Layer 5 of a small transformer language model trained on English Wikipedia (16 layers, counted from 0, width 128).
A neuron's activation on a vector x is SiLU(gate . x + bias) times (in . x + bias), where the dot is the dot product.

Input weights of the MLP neurons that the questions are about. A number n stands for n times 0.0016.
n34 gate (bias -0.061): 143 40 104 -172 -23 -67 -29 -130 69 42 -112 -133 3 29 -89 26 101 -44 -97 135 161 163 -50 -84 0 70 -40 -85 -75 7 -22 -136 4 223 -49 -43 -46 -22 29 -51 96 172 -47 7 -250 -130 -411 37 163 164 -57 -269 118 -56 -284 22 65 -122 127 -59 54 94 4 -11 -112 45 30 -38 231 4 -56 18 0 -67 -12 -107 -77 -43 205 -10 -93 41 -197 32 -23 196 90 -43 -33 134 4 62 44 -52 -173 60 40 128 -36 93 4 -31 90 -93 186 479 -62 -55 -131 62 -100 84 -99 -122 -189 4 -228 18 26 -34 90 134 232 -38 -7 15 -142 -172
n52 gate (bias -0.237): -64 51 -19 110 10 77 7 25 -58 -175 -43 -66 58 -91 178 49 24 -11 -105 -68 -81 108 82 -73 -71 -11 73 -74 -4 -68 -81 -85 -210 47 150 -154 -139 -107 127 33 -33 198 -137 22 -54 207 72 114 -156 79 315 59 -101 154 -50 119 -117 30 -18 105 58 4 256 100 252 30 -331 203 231 -246 219 -61 18 -53 -17 -162 -89 162 87 -80 33 90 -194 160 162 7 -161 -81 -205 111 -59 76 -48 -52 0 -94 -18 51 79 24 171 19 -83 -32 218 -18 -179 170 49 44 -7 -208 201 7 -44 -39 -30 91 -29 -268 127 -113 98 10 116 48 -91 44
n80 gate (bias -0.205): -163 -35 -101 64 -109 129 -149 -102 -74 83 -41 199 -51 6 113 10 62 -55 -86 290 -41 -59 63 87 -89 -151 171 -146 26 -27 3 -13 16 -89 86 28 -159 -105 -89 -80 -245 -19 82 164 -83 16 79 -62 -73 48 212 23 -45 -112 -212 91 -48 -87 -25 -20 -16 -96 -9 -91 120 65 3 -102 -95 103 19 57 125 74 94 -81 91 87 123 -67 127 92 9 -38 -40 -163 -69 228 -7 61 -48 67 126 -46 73 69 36 26 47 -40 51 82 118 -167 -41 -25 -109 -91 13 -13 -199 -221 193 143 117 -81 -58 -3 -136 -156 76 -118 -102 -121 160 142 22 41
n115 gate (bias -0.171): -37 -101 -61 85 71 27 94 16 -101 24 -69 0 -44 -191 80 -123 -58 -85 22 75 140 -128 -22 209 149 -123 -38 -179 175 -32 48 131 175 193 0 -22 15 -46 125 -250 -151 -22 -218 -26 19 -106 44 72 -41 169 93 -13 -41 0 -28 -93 125 -171 -122 -77 56 72 -94 137 -71 3 -89 42 -26 150 46 87 126 30 -9 -70 213 97 -153 -78 55 55 115 68 -81 215 61 70 55 -106 -76 135 -96 -16 23 -88 -73 6 103 21 41 110 -28 53 -40 -226 -161 -121 -71 -35 64 -217 -28 175 90 -40 -16 41 -172 -98 -63 143 -50 -170 106 -136 130 15
n124 gate (bias -0.060): 7 95 -82 69 -41 -22 19 91 8 -48 53 -62 0 15 249 16 25 157 79 83 165 101 -97 -257 35 -15 -104 -19 67 -235 -31 124 35 -4 -21 15 0 0 159 -100 -268 8 -128 94 -129 -83 -98 53 11 75 196 85 -195 -38 -38 -101 69 163 -144 -76 53 61 -40 -85 -46 109 171 8 -12 297 52 147 161 136 52 89 309 -59 23 4 125 219 -101 41 63 242 -50 -3 -277 -76 -173 -76 228 -378 -240 126 -31 54 90 -102 -23 97 114 -34 150 -146 -222 248 142 27 4 -279 -8 -8 -81 22 104 172 -50 166 76 100 148 -22 -140 19 38 -159
n153 gate (bias -0.427): 210 12 94 -65 -293 -85 88 128 53 116 -120 108 -262 -52 103 33 235 -24 -36 125 4 168 -107 0 -127 118 110 172 -54 53 28 131 224 4 -261 -83 12 63 -148 89 45 -85 -20 62 -76 40 32 119 64 -136 119 -16 -109 -279 32 -21 118 -219 -216 -11 96 -173 -74 -115 -11 -124 -135 92 103 -105 -66 -48 -79 -12 19 -90 -69 420 100 -104 25 141 -16 24 179 0 -119 -33 -25 225 -24 40 -4 0 -88 200 -216 114 123 81 173 -133 56 -40 103 170 -53 -12 -83 12 -157 -169 -12 143 -143 343 -4 198 -314 -142 -24 -144 -12 -31 171 -224 -170 139
n155 gate (bias -0.090): 0 -64 -134 -17 24 32 47 -90 -30 84 -43 139 -35 77 -7 -49 41 -54 40 10 100 31 -33 7 -9 -37 -41 -212 204 -72 27 -68 -97 47 -12 26 102 -55 130 -61 55 -180 -100 224 -94 -47 -43 161 -211 -16 25 116 30 -9 -246 -79 -22 25 -3 -131 34 -50 39 -92 88 41 67 -188 -69 -56 62 17 -26 228 -30 -92 211 168 70 103 41 -62 80 86 -24 -72 -23 277 -141 103 71 -3 102 -182 104 229 -20 -10 -87 42 20 -79 124 146 73 3 -257 -109 177 -41 -79 -303 308 215 89 -46 85 95 85 -168 107 10 34 160 -32 3 81 92
n178 gate (bias -0.247): -41 -28 11 282 25 3 21 165 17 100 31 30 -180 -86 -92 -61 132 119 -79 97 0 -14 34 56 109 147 3 -7 -110 -100 49 -11 -46 116 112 -20 -61 81 59 -112 -57 -10 110 -4 -34 48 -55 -51 -97 176 226 39 -35 72 -65 60 36 -123 -52 -144 35 -148 -267 127 29 -142 -33 -18 -46 -58 118 151 119 151 28 4 158 -31 41 -66 96 -36 -205 85 -32 58 11 5 -7 179 -242 163 -162 -198 -253 -157 -67 -28 113 -13 160 -55 -14 -168 439 126 -35 180 -18 73 18 -83 -177 63 99 176 -28 209 -225 22 100 134 76 -7 114 -31 45 -28
n185 gate (bias -0.264): 22 -40 64 118 -168 -124 -76 40 4 4 -171 56 62 -157 -37 -11 129 -199 -167 -64 155 -146 133 -70 -187 122 244 -15 -140 -144 200 112 -34 -136 -158 -101 -7 -16 29 85 -49 81 -51 83 -91 -7 -62 78 -62 -52 186 -104 -99 -132 47 -49 7 80 -84 37 -48 -128 -287 41 -124 113 -134 -91 101 -153 -188 102 -36 238 63 4 -22 316 -7 -298 127 -222 -108 -68 -61 183 -131 15 -135 -4 11 143 -56 98 -67 178 41 159 83 -129 283 -144 -88 -29 -22 -126 52 -60 11 -11 -83 -187 59 238 235 108 45 85 -152 38 44 67 -40 -77 60 -22 -52 -29
n224 gate (bias -0.322): 103 -213 33 7 -53 -148 84 286 -20 38 29 78 -52 39 73 212 -52 171 133 169 173 -120 -116 -76 -133 155 10 103 54 76 -178 146 202 173 -15 -19 -3 -11 78 -10 90 -33 -94 50 49 36 -101 -90 46 0 21 27 4 -138 -19 160 -68 -68 189 0 264 -88 -19 7 -144 3 -48 3 -187 129 -44 -10 54 -70 40 122 30 -3 32 -56 57 188 -235 42 -61 115 -20 -50 -77 203 -162 -131 80 -181 -260 -27 -69 -20 19 128 200 66 -7 -94 6 58 72 272 98 -20 -10 -72 -72 53 -40 -10 -46 240 76 78 94 -19 -91 -6 -60 -89 46 100
n34 in (bias 0.021): -17 188 -63 -23 141 27 144 -70 56 -102 -105 -129 151 25 134 159 -75 23 0 -191 -38 -6 -107 -180 185 -28 76 -6 150 -34 -6 -20 3 62 -25 -289 -27 -77 14 175 -94 20 -42 -69 -112 89 -253 -57 -95 -21 -21 -54 61 -35 61 -43 74 85 -25 -46 56 -145 97 34 -63 192 205 26 -14 70 52 -22 -55 46 -52 8 -148 28 -75 128 69 46 14 175 -139 44 109 -16 -103 -41 176 31 -9 66 -74 20 176 -25 -64 -13 -87 104 47 17 19 17 -48 23 -211 79 29 62 73 20 -103 27 -23 -17 130 -61 -36 43 67 -24 -3 74 53 18
n52 in (bias -0.010): -232 -204 49 135 -37 -200 -101 -25 157 -37 142 61 24 124 14 69 47 87 -57 -39 -51 -127 282 138 -30 -10 42 -52 52 -66 -61 -36 -92 -12 158 -9 -196 -3 117 -61 -52 -3 -60 190 111 83 180 -3 -124 51 82 116 -101 -115 -28 153 -130 -120 174 0 159 -64 -34 159 119 33 73 23 124 80 -31 54 16 -102 -13 32 119 0 123 -122 -293 -7 82 156 -316 -137 -59 -35 -3 50 77 35 -152 -3 87 -92 113 -6 177 21 38 -149 -92 47 -34 85 -138 117 20 116 -88 -77 -86 55 -49 -97 -42 6 -97 -73 -82 -86 102 18 46 -13 102 -115
n80 in (bias 0.182): 170 -42 0 95 110 -134 -23 75 60 -108 83 33 -20 -3 38 -5 24 103 3 16 -252 69 41 -66 148 11 -142 -3 140 -100 153 114 -51 -19 14 -98 -20 115 -109 113 56 -66 -41 27 104 104 -3 -82 91 -7 -132 -64 83 54 75 11 92 27 18 -64 -29 -42 -5 53 -27 13 63 133 -110 -11 66 65 51 -3 -84 119 -27 -119 -44 -2 -110 -161 -93 95 59 -90 116 13 -48 28 -40 -107 -141 27 -110 -19 82 69 65 -85 -115 39 -13 -75 82 82 124 -29 -30 98 -72 110 79 -215 -64 28 -34 21 207 -30 60 81 -44 157 33 -34 -118 -74
n115 in (bias -0.035): -88 9 28 -22 6 -62 61 40 -40 -24 -49 186 160 -6 -62 130 26 -9 -52 16 65 -280 73 -121 -14 59 127 -28 -10 -12 84 172 70 54 -144 67 -277 -13 -101 -109 9 56 -177 3 31 190 37 48 -62 73 -26 -125 51 -3 40 -126 -6 -61 -141 -61 80 34 -152 113 -52 66 29 153 177 -55 -194 -37 12 -69 -19 59 78 -31 -40 -24 79 196 9 -57 -175 54 93 -43 -16 -133 0 -46 -53 60 0 35 -75 146 278 47 111 -53 -28 -9 -79 -115 0 -135 -32 40 196 -90 -108 138 -91 -33 16 229 -28 -45 0 152 -157 -129 110 -31 -93 265
n124 in (bias -0.101): -151 91 120 -138 42 -11 -57 -27 -28 153 -161 26 -148 36 -174 14 33 177 63 48 -67 112 116 -44 -46 111 -86 39 -138 5 19 98 79 18 -40 30 30 83 14 -69 -191 94 -54 42 -90 -134 134 101 -96 52 56 -59 -91 -131 -163 3 -70 86 85 152 -25 90 -186 -39 172 17 -32 -116 65 6 45 -44 127 -21 -45 39 156 57 144 -71 87 -6 -49 -175 148 -16 -45 6 -115 67 -197 -66 45 84 10 -51 103 -133 111 60 33 -79 101 -95 59 76 -14 -53 0 89 -17 -77 -22 22 59 19 -53 17 -203 -134 96 67 -96 37 34 -80 -30 9
n153 in (bias 0.075): -110 -58 -26 83 20 -77 22 -35 340 -101 -174 -92 -90 41 216 99 -27 77 -10 -142 172 59 -63 -119 -33 -103 80 78 -92 39 39 -65 -59 80 -46 47 115 -28 190 -22 39 -87 -76 -65 146 -22 152 21 -19 -111 41 -23 24 -66 -79 143 -15 143 330 95 111 29 -142 88 218 23 -17 -33 -101 80 179 0 -22 19 -11 119 -19 -107 -57 -122 68 -56 -148 -66 -49 75 -37 57 -65 -87 90 -256 120 -98 9 132 107 29 -164 40 -150 184 -64 139 0 60 3 -75 175 -183 -163 -38 -90 74 68 -31 155 -67 -6 109 16 124 118 170 -126 -90 -51 -121
n155 in (bias 0.060): 15 -3 168 -15 32 20 93 -23 36 -75 65 -92 -67 -61 -194 65 -14 148 8 29 -131 -250 -65 109 -99 -89 161 -72 0 182 -20 15 169 63 -14 -55 15 142 50 -107 -36 -20 55 -57 48 -68 50 124 38 21 26 56 -73 0 -55 90 0 -196 75 25 23 13 37 185 -78 -3 153 13 -114 -21 17 -5 47 20 42 23 -26 117 -48 -77 77 -130 -30 -22 3 59 -55 67 49 45 -38 -170 162 150 9 123 -197 28 -28 -17 109 0 -15 -47 17 57 0 -77 3 28 104 -79 -94 72 31 -20 110 -178 38 -34 -33 -105 -63 31 -61 10 -43 61
n178 in (bias -0.205): -67 105 179 48 15 8 112 121 45 188 73 19 -85 -8 -170 67 97 -11 25 50 -84 29 0 -31 87 185 -114 -173 -17 61 94 0 -79 42 48 -42 -22 154 56 -88 -159 -6 20 17 -54 34 14 -117 -127 -56 57 -17 -70 -41 -143 95 3 -71 121 -54 79 -73 -14 -23 -34 6 130 76 32 -138 55 -90 6 8 15 260 115 -33 157 -130 69 9 -128 158 6 -97 -40 35 35 116 34 159 11 -113 0 -167 269 -86 143 30 0 96 11 126 61 136 83 26 108 106 113 -57 -136 192 -72 94 -57 77 -103 -123 -53 44 11 -161 -66 9 28 39
n185 in (bias -0.132): 104 210 -25 101 98 70 66 39 -24 -47 105 -9 77 103 3 -13 -11 -171 118 -97 -103 31 -134 61 192 -232 -37 197 12 54 37 18 -37 121 -112 -66 74 76 -97 -58 127 113 6 -106 -151 94 -15 56 112 146 -20 37 -64 117 -51 22 55 63 -85 -55 -239 -27 -161 120 -65 127 16 97 56 -95 -50 -175 -184 68 108 12 -9 -80 78 -188 -22 81 -39 83 38 9 64 132 -50 -118 135 115 228 28 55 -9 9 -49 111 -107 119 129 -217 93 -92 24 -46 -22 31 -40 65 167 107 52 -52 -128 -102 31 -52 -129 -127 -35 -39 29 26 -80 -152 83
n224 in (bias 0.229): -44 -129 10 -24 -28 -44 64 104 -36 -5 16 -30 -29 -88 -18 -78 -68 60 -71 54 -80 -133 0 69 141 55 -5 -34 44 -167 -19 -145 105 33 -79 -35 -86 41 118 -65 -143 -19 -40 -10 43 66 -64 -81 -5 94 -37 138 -38 -103 35 48 -11 -55 12 60 -36 45 44 22 -78 -156 -99 120 61 -148 -141 -66 -21 97 13 -50 -53 119 -12 209 -112 56 -2 -63 88 -72 35 49 22 105 41 -45 130 83 43 -179 89 -120 26 -16 48 76 14 87 -49 -140 -103 73 -81 -84 122 -12 -41 14 102 147 55 -31 41 32 54 -117 -45 -14 90 67 50 0

Each question shows a token from some text and the vector x that enters the MLP there. A number n stands for n times 0.0082.

",": -15 44 -57 18 57 26 -82 -129 -42 -98 49 53 14 -34 -45 -119 2 -42 0 152 -23 17 -75 69 109 5 -98 56 69 24 10 -36 22 85 27 -57 287 1 -14 -29 -61 30 17 -52 -14 -5 -72 33 32 -9 -41 34 -2 24 -16 -11 -9 60 45 27 -102 132 7 107 -17 -54 -11 -8 143 -26 -8 -51 52 16 0 -59 37 -32 -5 2 8 36 -34 49 10 -29 40 3 96 19 -14 109 49 -59 -10 158 36 -114 -31 33 61 -35 -4 34 -85 -40 -48 32 60 181 -27 10 -9 -49 -88 31 -31 -37 -60 -93 11 9 -53 -56 -40 9 -61 -31
The most active neuron and its activation: n153, at about 0.44

"ast": -106 6 235 146 -2 40 -23 66 -37 18 64 -27 32 -6 78 -201 -47 -110 -3 -74 -198 -29 -11 33 -44 -122 28 90 -91 10 -5 93 -151 -36 12 76 75 9 -30 -55 -121 -38 -29 32 76 -3 12 7 -20 -72 -70 -4 0 -2 3 36 -154 -170 97 59 -134 26 -10 -10 -24 -31 19 135 -28 -55 -26 2 -108 -90 -1 19 -42 39 14 -60 -247 -96 70 -16 127 -187 -15 1 91 -24 133 -21 -23 -1 25 130 109 -68 43 4 8 -29 -57 103 -147 -20 31 0 65 -147 -206 -118 59 -17 77 -71 -113 10 70 71 -13 -8 -218 54 -14 163 -49 -6
The three highest activations, in order: n80, n115, n34

"by": -69 49 78 -50 47 -53 30 84 -37 72 102 -15 3 4 -114 -58 35 -31 104 -20 -177 64 -43 -72 100 -96 -56 4 28 -4 -28 -110 -63 21 10 1 40 -8 -90 -95 -58 -112 -22 -74 -99 44 -16 10 18 -48 -20 -32 -1 3 -121 -123 19 109 -22 -6 -259 184 31 -74 -34 119 64 -46 -6 -79 39 -132 -41 23 -4 196 81 -7 93 -26 178 -105 40 54 110 -5 9 1 -29 -27 -66 74 87 -83 24 -27 -2 -283 -19 -9 -239 -16 41 67 -132 64 -46 -164 15 -100 127 100 52 1 -16 -55 80 30 34 -52 90 80 -175 3 30 16 -91 22
Which two neurons fire most, strongest first? n52, n115

"A": 17 1 36 16 -5 76 22 99 133 13 34 -2 -30 -2 87 115 -8 89 56 5 -91 35 37 -31 81 143 -193 1 -93 56 -99 12 -57 -33 18 -23 -83 -4 -19 -17 -20 51 -49 -118 -43 -21 -53 -46 8 3 -26 33 -2 -35 12 144 48 -39 -56 -2 -74 84 -7 -39 10 32 61 46 -73 -53 15 -11 30 -31 -5 115 162 -74 26 11 61 -21 42 93 -61 10 20 3 50 41 -139 30 65 -72 -18 0 -10 -23 47 6 -262 164 -49 -55 -20 -7 118 -114 31 148 -51 60 -27 46 -34 57 -50 41 -12 96 -136 -8 -15 39 112 -44 1 -24
The most active neuron and its activation: n178, at about 2.3

"ro": 59 40 55 -20 -4 146 120 -20 -83 105 56 26 9 68 -84 -33 30 -37 97 0 -51 43 -106 -96 52 7 -108 -15 -1 -46 -20 -81 1 -19 -1 -124 9 6 90 72 25 175 -57 10 -55 2 -305 27 7 -46 0 27 -1 -49 146 -25 5 204 -60 32 -60 -7 67 6 -3 193 45 -129 -184 55 68 -67 108 -39 -4 167 -10 10 149 5 234 -65 49 39 102 -75 13 1 -44 -141 -141 43 95 -86 32 92 -16 -114 13 77 -160 -20 -5 0 -160 -21 -14 -59 -1 -10 146 53 45 69 5 -43 101 -23 89 -61 -104 2 27 -17 -16 51 18 -7
The three highest activations, in order: n52, n124, n115

" Mar": -105 49 62 -26 -28 121 -25 -18 -97 18 -25 2 30 23 83 -200 16 -88 89 -50 -55 -19 -39 -64 -7 -112 22 73 -30 7 47 -76 -15 -22 13 -184 -31 -2 46 64 -6 48 25 64 -17 41 -27 6 90 -19 4 -58 -2 -52 156 88 -191 6 154 69 -16 205 12 76 15 26 -33 -74 103 45 39 -29 14 4 -3 11 -79 7 -19 -67 77 12 -15 10 -35 -17 -6 2 1 -203 -36 30 64 111 22 -253 76 122 -91 9 -84 -57 -16 -36 -120 103 -33 -54 -26 -128 153 149 -8 82 -57 -10 9 -49 -26 1 -88 -13 -16 -25 -23 145 -73 -9
The most active neuron and its activation: n80, at about 0.26

"ruct": -20 30 -82 7 3 81 14 -113 43 -12 -72 20 -11 -51 -394 -45 -58 70 -87 40 -55 13 3 -16 6 -10 -114 -146 -17 3 28 -28 31 -15 24 21 7 22 -31 2 -1 -1 -34 -30 -241 -17 76 31 -67 -21 -57 6 -2 -26 67 163 1 -85 -66 21 129 -76 62 -145 2 69 -32 -21 29 -21 -75 46 -5 -43 -3 -4 -138 -4 -125 50 -175 -109 130 -58 30 -95 5 2 114 64 73 20 16 77 21 -5 -5 -76 63 46 -230 -60 -25 50 -242 -37 -15 100 -63 111 -34 -110 39 -20 -26 -19 -102 60 88 76 39 -8 -160 36 22 -71 -116 33
Which of these neurons fires most? n153

"ited": -105 93 21 2 93 123 -10 -38 150 -68 78 -3 13 5 -179 -62 -65 14 92 18 -75 -14 86 0 95 -273 -80 -35 161 -48 -79 -47 -37 -6 35 -40 20 -5 -11 18 -3 -95 24 -37 98 -5 151 -16 -55 10 -46 83 -2 8 -75 59 142 5 -15 -23 4 -64 16 -7 36 -23 48 75 66 -12 25 56 -6 -16 -1 6 40 -40 -133 -35 -53 24 43 84 34 -106 36 2 -9 88 99 12 67 13 8 -56 -63 78 20 5 -137 25 39 44 -57 63 -62 -54 15 106 108 -32 43 22 -87 5 -31 -104 -14 -2 -123 18 -45 35 -39 13 -49 14
Which two neurons fire most, strongest first? n155, n124

" project": -11 73 -58 -126 -3 -28 68 -13 -18 -79 -22 2 15 59 -70 -34 -41 44 77 -101 -25 53 2 5 43 -23 -17 -135 -169 98 -50 3 1 -22 19 45 -53 25 -89 123 43 -27 36 -83 -46 -69 70 17 -15 40 -72 21 -2 -5 -10 -143 38 -131 -40 -12 45 83 30 -85 -8 -36 -50 -69 151 -54 -56 45 -122 -45 -1 -75 -97 -12 48 50 -235 -25 31 -6 24 16 17 1 151 -81 59 59 49 67 7 -92 32 -132 -33 124 -236 -38 -34 -43 -94 -52 -58 -97 -177 79 56 59 21 -70 7 12 -114 -139 89 39 -47 -30 -27 77 47 -10 -15 -4
Which two neurons fire most, strongest first? n34, n153

" Er": -69 -60 -24 -22 -28 95 -84 -38 -86 91 31 -22 18 -11 157 -284 22 -55 130 4 46 22 111 -38 -32 89 2 24 -57 17 -6 9 -96 7 0 -114 -35 -9 27 -40 -3 -44 43 75 55 43 120 -13 13 -58 25 -85 -2 -30 232 83 -142 -46 -10 98 11 -71 -30 -155 36 -44 16 -151 149 73 64 7 48 8 -3 61 45 11 83 -19 62 -14 27 50 1 -68 -7 2 142 -153 24 26 -116 -45 20 -199 123 1 -46 125 -1 -33 53 76 -1 -9 27 -94 89 4 -72 35 -10 30 43 -43 45 -77 -67 -62 -151 70 -29 -47 2 83 21 -2
The most active neuron and its activation: n155, at about 0.62

"ary": -89 -96 -54 27 111 93 -33 -34 77 -46 80 10 15 -63 70 29 -22 80 3 57 22 -26 -9 24 96 -208 24 -1 80 58 -78 0 -5 -43 11 -66 5 23 -47 -6 10 -197 7 18 -117 12 123 -6 -23 -74 -82 78 -2 -2 -1 50 -15 7 49 -30 -179 -165 4 38 -6 -85 92 6 -73 -7 -54 6 -32 -48 0 132 -69 -7 -70 53 -11 -113 -27 89 85 61 22 2 24 128 26 -39 -75 47 5 105 8 31 59 -122 -61 -128 -56 67 -14 100 47 -34 -20 -11 23 -17 10 -5 -44 7 -12 -13 -40 51 -88 6 -100 2 -10 126 -3 30
Which two neurons fire most, strongest first? n124, n115

" India": -16 -35 80 -38 52 -92 28 -133 69 27 -6 -22 1 79 -239 4 -33 -64 63 -29 10 93 -19 76 58 -172 82 155 -113 71 44 -32 -3 -25 39 -38 68 14 6 66 82 -126 32 -85 106 -34 69 13 76 17 -76 20 -2 19 -40 158 25 22 77 5 53 149 3 83 18 -63 6 -94 -53 -19 9 18 -14 -88 -2 -111 35 -52 -92 -37 -3 -85 -34 -94 -18 -23 19 3 14 -31 28 41 90 73 9 9 -62 28 -135 -70 -171 -36 9 12 21 35 57 21 -28 -67 0 21 -66 0 -42 0 -28 -91 37 13 -34 -27 32 67 -19 -107 -21 -6
The three highest activations, in order: n115, n178, n224

"\n\n": -36 -75 59 73 5 47 30 -30 49 -101 -2 -9 -4 -71 117 -131 41 27 73 30 -139 -63 4 10 31 -125 49 74 32 -3 -63 34 159 38 -136 21 30 -2 36 61 -60 170 -15 -60 -11 -35 50 10 6 -70 14 4 -2 -59 -74 132 193 20 -72 52 -33 73 -24 35 60 25 21 -101 5 23 2 46 -9 -54 5 39 56 -21 12 -14 -29 37 45 17 63 47 5 1 33 56 -58 13 40 34 4 36 40 33 21 -24 -119 -1 -36 90 -8 -13 -120 81 -62 -48 22 -58 -42 -6 196 -7 26 -23 -5 -32 -12 -1 -27 -24 14 -139 -78 -6
Which of these neurons fires most? n124

"in": 31 78 87 -97 -26 -20 -160 106 -45 -89 -58 -52 -4 -92 -13 -126 24 -71 -29 -139 -131 -44 59 129 10 100 -124 -46 102 -33 -50 101 189 -48 6 -69 -15 2 23 -82 -10 33 0 155 -4 -20 145 -14 -46 -63 -46 -59 -1 5 35 -8 29 -190 156 -18 -2 -137 11 -114 39 10 57 171 44 -103 8 -62 -38 -16 -2 22 94 -23 11 61 -29 78 106 123 -26 -66 -10 2 -80 38 -135 8 -65 6 -3 80 -23 -90 -46 -15 -278 -133 -25 -41 -205 3 126 -47 -19 262 -171 36 -21 -46 66 9 59 -316 -27 -38 188 21 -178 14 -15 10 -54 -3
Which of these neurons fires most? n185

" Dr": 7 27 103 -161 -9 -21 -63 -69 -46 38 -37 13 -8 -28 -26 -175 -7 15 116 -1 65 23 17 19 -63 177 43 137 -145 -12 75 -44 -29 -14 -9 -73 11 9 -90 81 68 -87 -11 7 -16 59 136 21 -4 -60 -14 -69 -2 -41 231 33 -190 56 -63 61 32 -31 -5 -156 -19 46 -3 -37 71 -102 -95 55 12 -37 -1 36 42 4 85 13 13 -4 25 -79 -37 -39 -4 2 153 5 -19 -8 28 -3 6 -279 -1 -181 -58 -19 -137 78 5 60 -108 -61 -36 -138 65 166 3 -42 38 -72 34 35 -8 202 41 -40 30 50 -43 37 -87 48 -18 13
Which of these neurons fires most? n155

"anc": 66 -11 226 -59 -3 88 -50 -259 -90 -12 32 0 44 34 -237 47 -31 -88 -26 45 -65 -36 66 -15 -8 213 -6 -165 30 51 40 5 -4 24 -1 87 86 -19 -57 7 97 -224 61 -91 59 -36 -93 -12 0 -31 -58 -18 -1 6 -57 39 -69 -104 103 29 -12 147 41 -109 13 137 -100 -55 29 49 -27 16 -103 62 -2 24 -131 18 -82 -13 84 16 79 -62 67 -94 15 1 108 -41 153 -5 38 -23 31 67 52 -50 -108 -36 -270 -98 109 89 -86 -44 2 84 133 -102 -134 -121 -15 34 41 -15 62 30 129 -21 -83 70 19 77 -69 -99 84 7
The most active neuron and its activation: n155, at about 1.5

"s, and": -26 -22 -238 -33 112 80 -9 -43 7 -7 -23 5 16 -113 76 -60 -13 -109 -45 40 25 30 -55 68 164 -12 -42 15 80 75 -155 -33 50 45 -27 -48 118 -16 -19 -4 47 -52 -37 -45 9 -27 35 0 107 42 30 -17 -1 8 92 -40 -14 54 -69 -13 19 148 7 36 -33 56 -28 -118 136 12 4 26 -15 -9 1 131 70 -9 6 39 -27 -51 8 35 55 125 36 1 -57 261 -47 -32 200 16 -6 -140 22 -79 19 -4 -167 73 -14 -25 -37 -4 157 61 32 -153 181 95 -30 44 18 -39 -46 -152 -2 -2 -155 67 -80 -18 20 -158 15 -5
Which of these neurons fires most? n52

"P": 82 53 23 64 -23 -93 50 40 144 -74 -6 -29 47 66 26 143 5 8 -17 -7 -93 -65 0 -113 29 -83 -123 -26 -25 43 -74 28 -25 -8 -16 -40 4 -21 -86 128 -99 -8 -40 -136 50 13 56 4 -9 -18 -47 14 -2 -22 -82 63 -14 -71 60 60 -40 107 26 18 13 90 18 104 44 19 -43 27 -55 -20 -3 -18 -38 -46 -101 27 -68 -48 35 -33 47 39 20 3 -161 -59 58 -46 15 36 -25 60 21 79 41 10 -33 64 -93 -50 -112 -43 75 3 18 -39 -5 143 24 33 -61 26 -112 31 83 -6 -178 -57 -104 14 87 93 25 -16
Which two neurons fire most, strongest first? n124, n178

" attempt": 6 106 -33 -7 6 15 0 36 -119 -14 63 -23 13 4 -183 -242 -36 30 157 -44 -26 -83 10 -6 24 -58 33 -108 -94 47 -47 62 39 -4 17 -35 -69 -4 -114 66 60 -82 106 -27 -38 -20 -57 0 -36 8 -19 86 -2 -19 32 -64 102 36 -200 0 30 57 5 -131 -89 -79 -9 -185 46 -34 14 80 -72 -35 0 -129 10 3 -42 -40 7 -23 47 -17 -71 53 10 0 140 -173 0 115 89 49 15 -48 -5 12 -16 116 -209 47 -78 -14 -122 -118 -49 -146 -262 123 -28 -83 54 9 -40 -29 -52 -270 -21 21 -41 -20 -92 67 49 66 31 -21
Which two neurons fire most, strongest first? n153, n178

" and": -86 42 -152 90 110 32 -65 -114 -12 -6 -54 38 24 -39 -37 -68 7 -135 -19 125 14 -70 -37 59 114 51 33 63 -7 1 -18 -7 -32 29 28 -77 211 -2 -28 47 -36 38 -4 -127 -44 -33 56 36 25 7 -4 -76 -2 20 -106 -93 18 1 -47 14 39 88 -28 203 -14 35 52 -143 70 48 -5 -11 9 16 1 167 75 7 -26 14 116 -87 -18 -24 33 63 42 1 75 207 -64 31 181 -73 -1 16 17 -35 20 118 77 115 -36 51 -219 -113 96 9 87 65 -18 63 0 55 5 -38 -4 -68 -60 0 -87 31 -175 -32 54 -48 -42 1
Which two neurons fire most, strongest first? n185, n115

" att": -79 192 -50 -14 -20 134 -97 -156 40 -43 41 -14 77 -78 5 -48 8 -55 145 -45 -86 -37 71 -23 -60 87 53 -22 -23 88 175 20 -78 -1 22 -126 -45 -1 -54 -82 -51 -85 8 42 2 11 -75 21 -61 4 -8 -50 -2 8 30 111 33 -71 -35 29 72 205 75 -12 -15 105 -20 -62 -37 -14 -23 -1 40 -16 0 -100 76 -7 -153 -57 213 -117 43 -125 55 -234 -4 0 -2 -224 -130 44 -3 82 4 -67 -49 -44 -47 -110 -206 2 -48 -6 -36 -102 -27 -38 77 137 -93 -55 -11 -25 21 -6 -100 -179 60 -56 -23 32 -10 47 -102 -61 -2 13
The most active neuron and its activation: n80, at about 0.42

"at": -92 23 -18 -30 -37 36 24 -96 -63 61 -151 8 33 -69 -64 -189 -22 -97 -12 -25 60 -89 85 -47 -20 -154 -107 24 17 61 -72 -32 150 -27 32 -154 39 31 0 -128 62 -27 -51 -71 136 28 -43 -1 -7 -38 -15 -67 -1 23 59 27 2 -112 12 45 -55 -72 89 -12 37 185 -8 -9 -36 22 39 75 33 -32 -2 211 -39 15 21 -3 -124 88 78 -2 101 -206 -9 1 60 -14 -67 -26 -85 62 35 -17 -52 -231 -57 -104 -208 -80 -33 67 -19 -140 59 148 178 27 114 -28 -15 -91 -107 -15 -61 -53 121 -53 -101 30 -29 7 43 96 -96 0
Which of these neurons fires most? n124

" along with": -32 23 -109 68 155 139 24 16 -17 27 -2 -24 5 69 99 -32 -21 -8 22 27 81 -21 8 1 180 26 -13 46 91 21 -44 -43 -85 62 -17 -62 43 -32 75 34 -46 56 -5 48 -62 5 75 -5 66 37 -9 -55 -2 1 41 -73 13 16 -12 -19 61 9 -33 -95 -33 71 -47 -111 115 20 37 15 80 64 0 74 -54 -35 -8 43 0 -26 2 -80 91 86 38 0 97 46 59 -17 -11 -4 -12 -74 68 -51 -43 54 -98 -7 -8 -9 5 -14 4 13 14 -21 158 21 0 -6 -38 26 18 32 -2 29 8 32 20 -17 -10 -124 -20 12
The most active neuron and its activation: n52, at about 0.35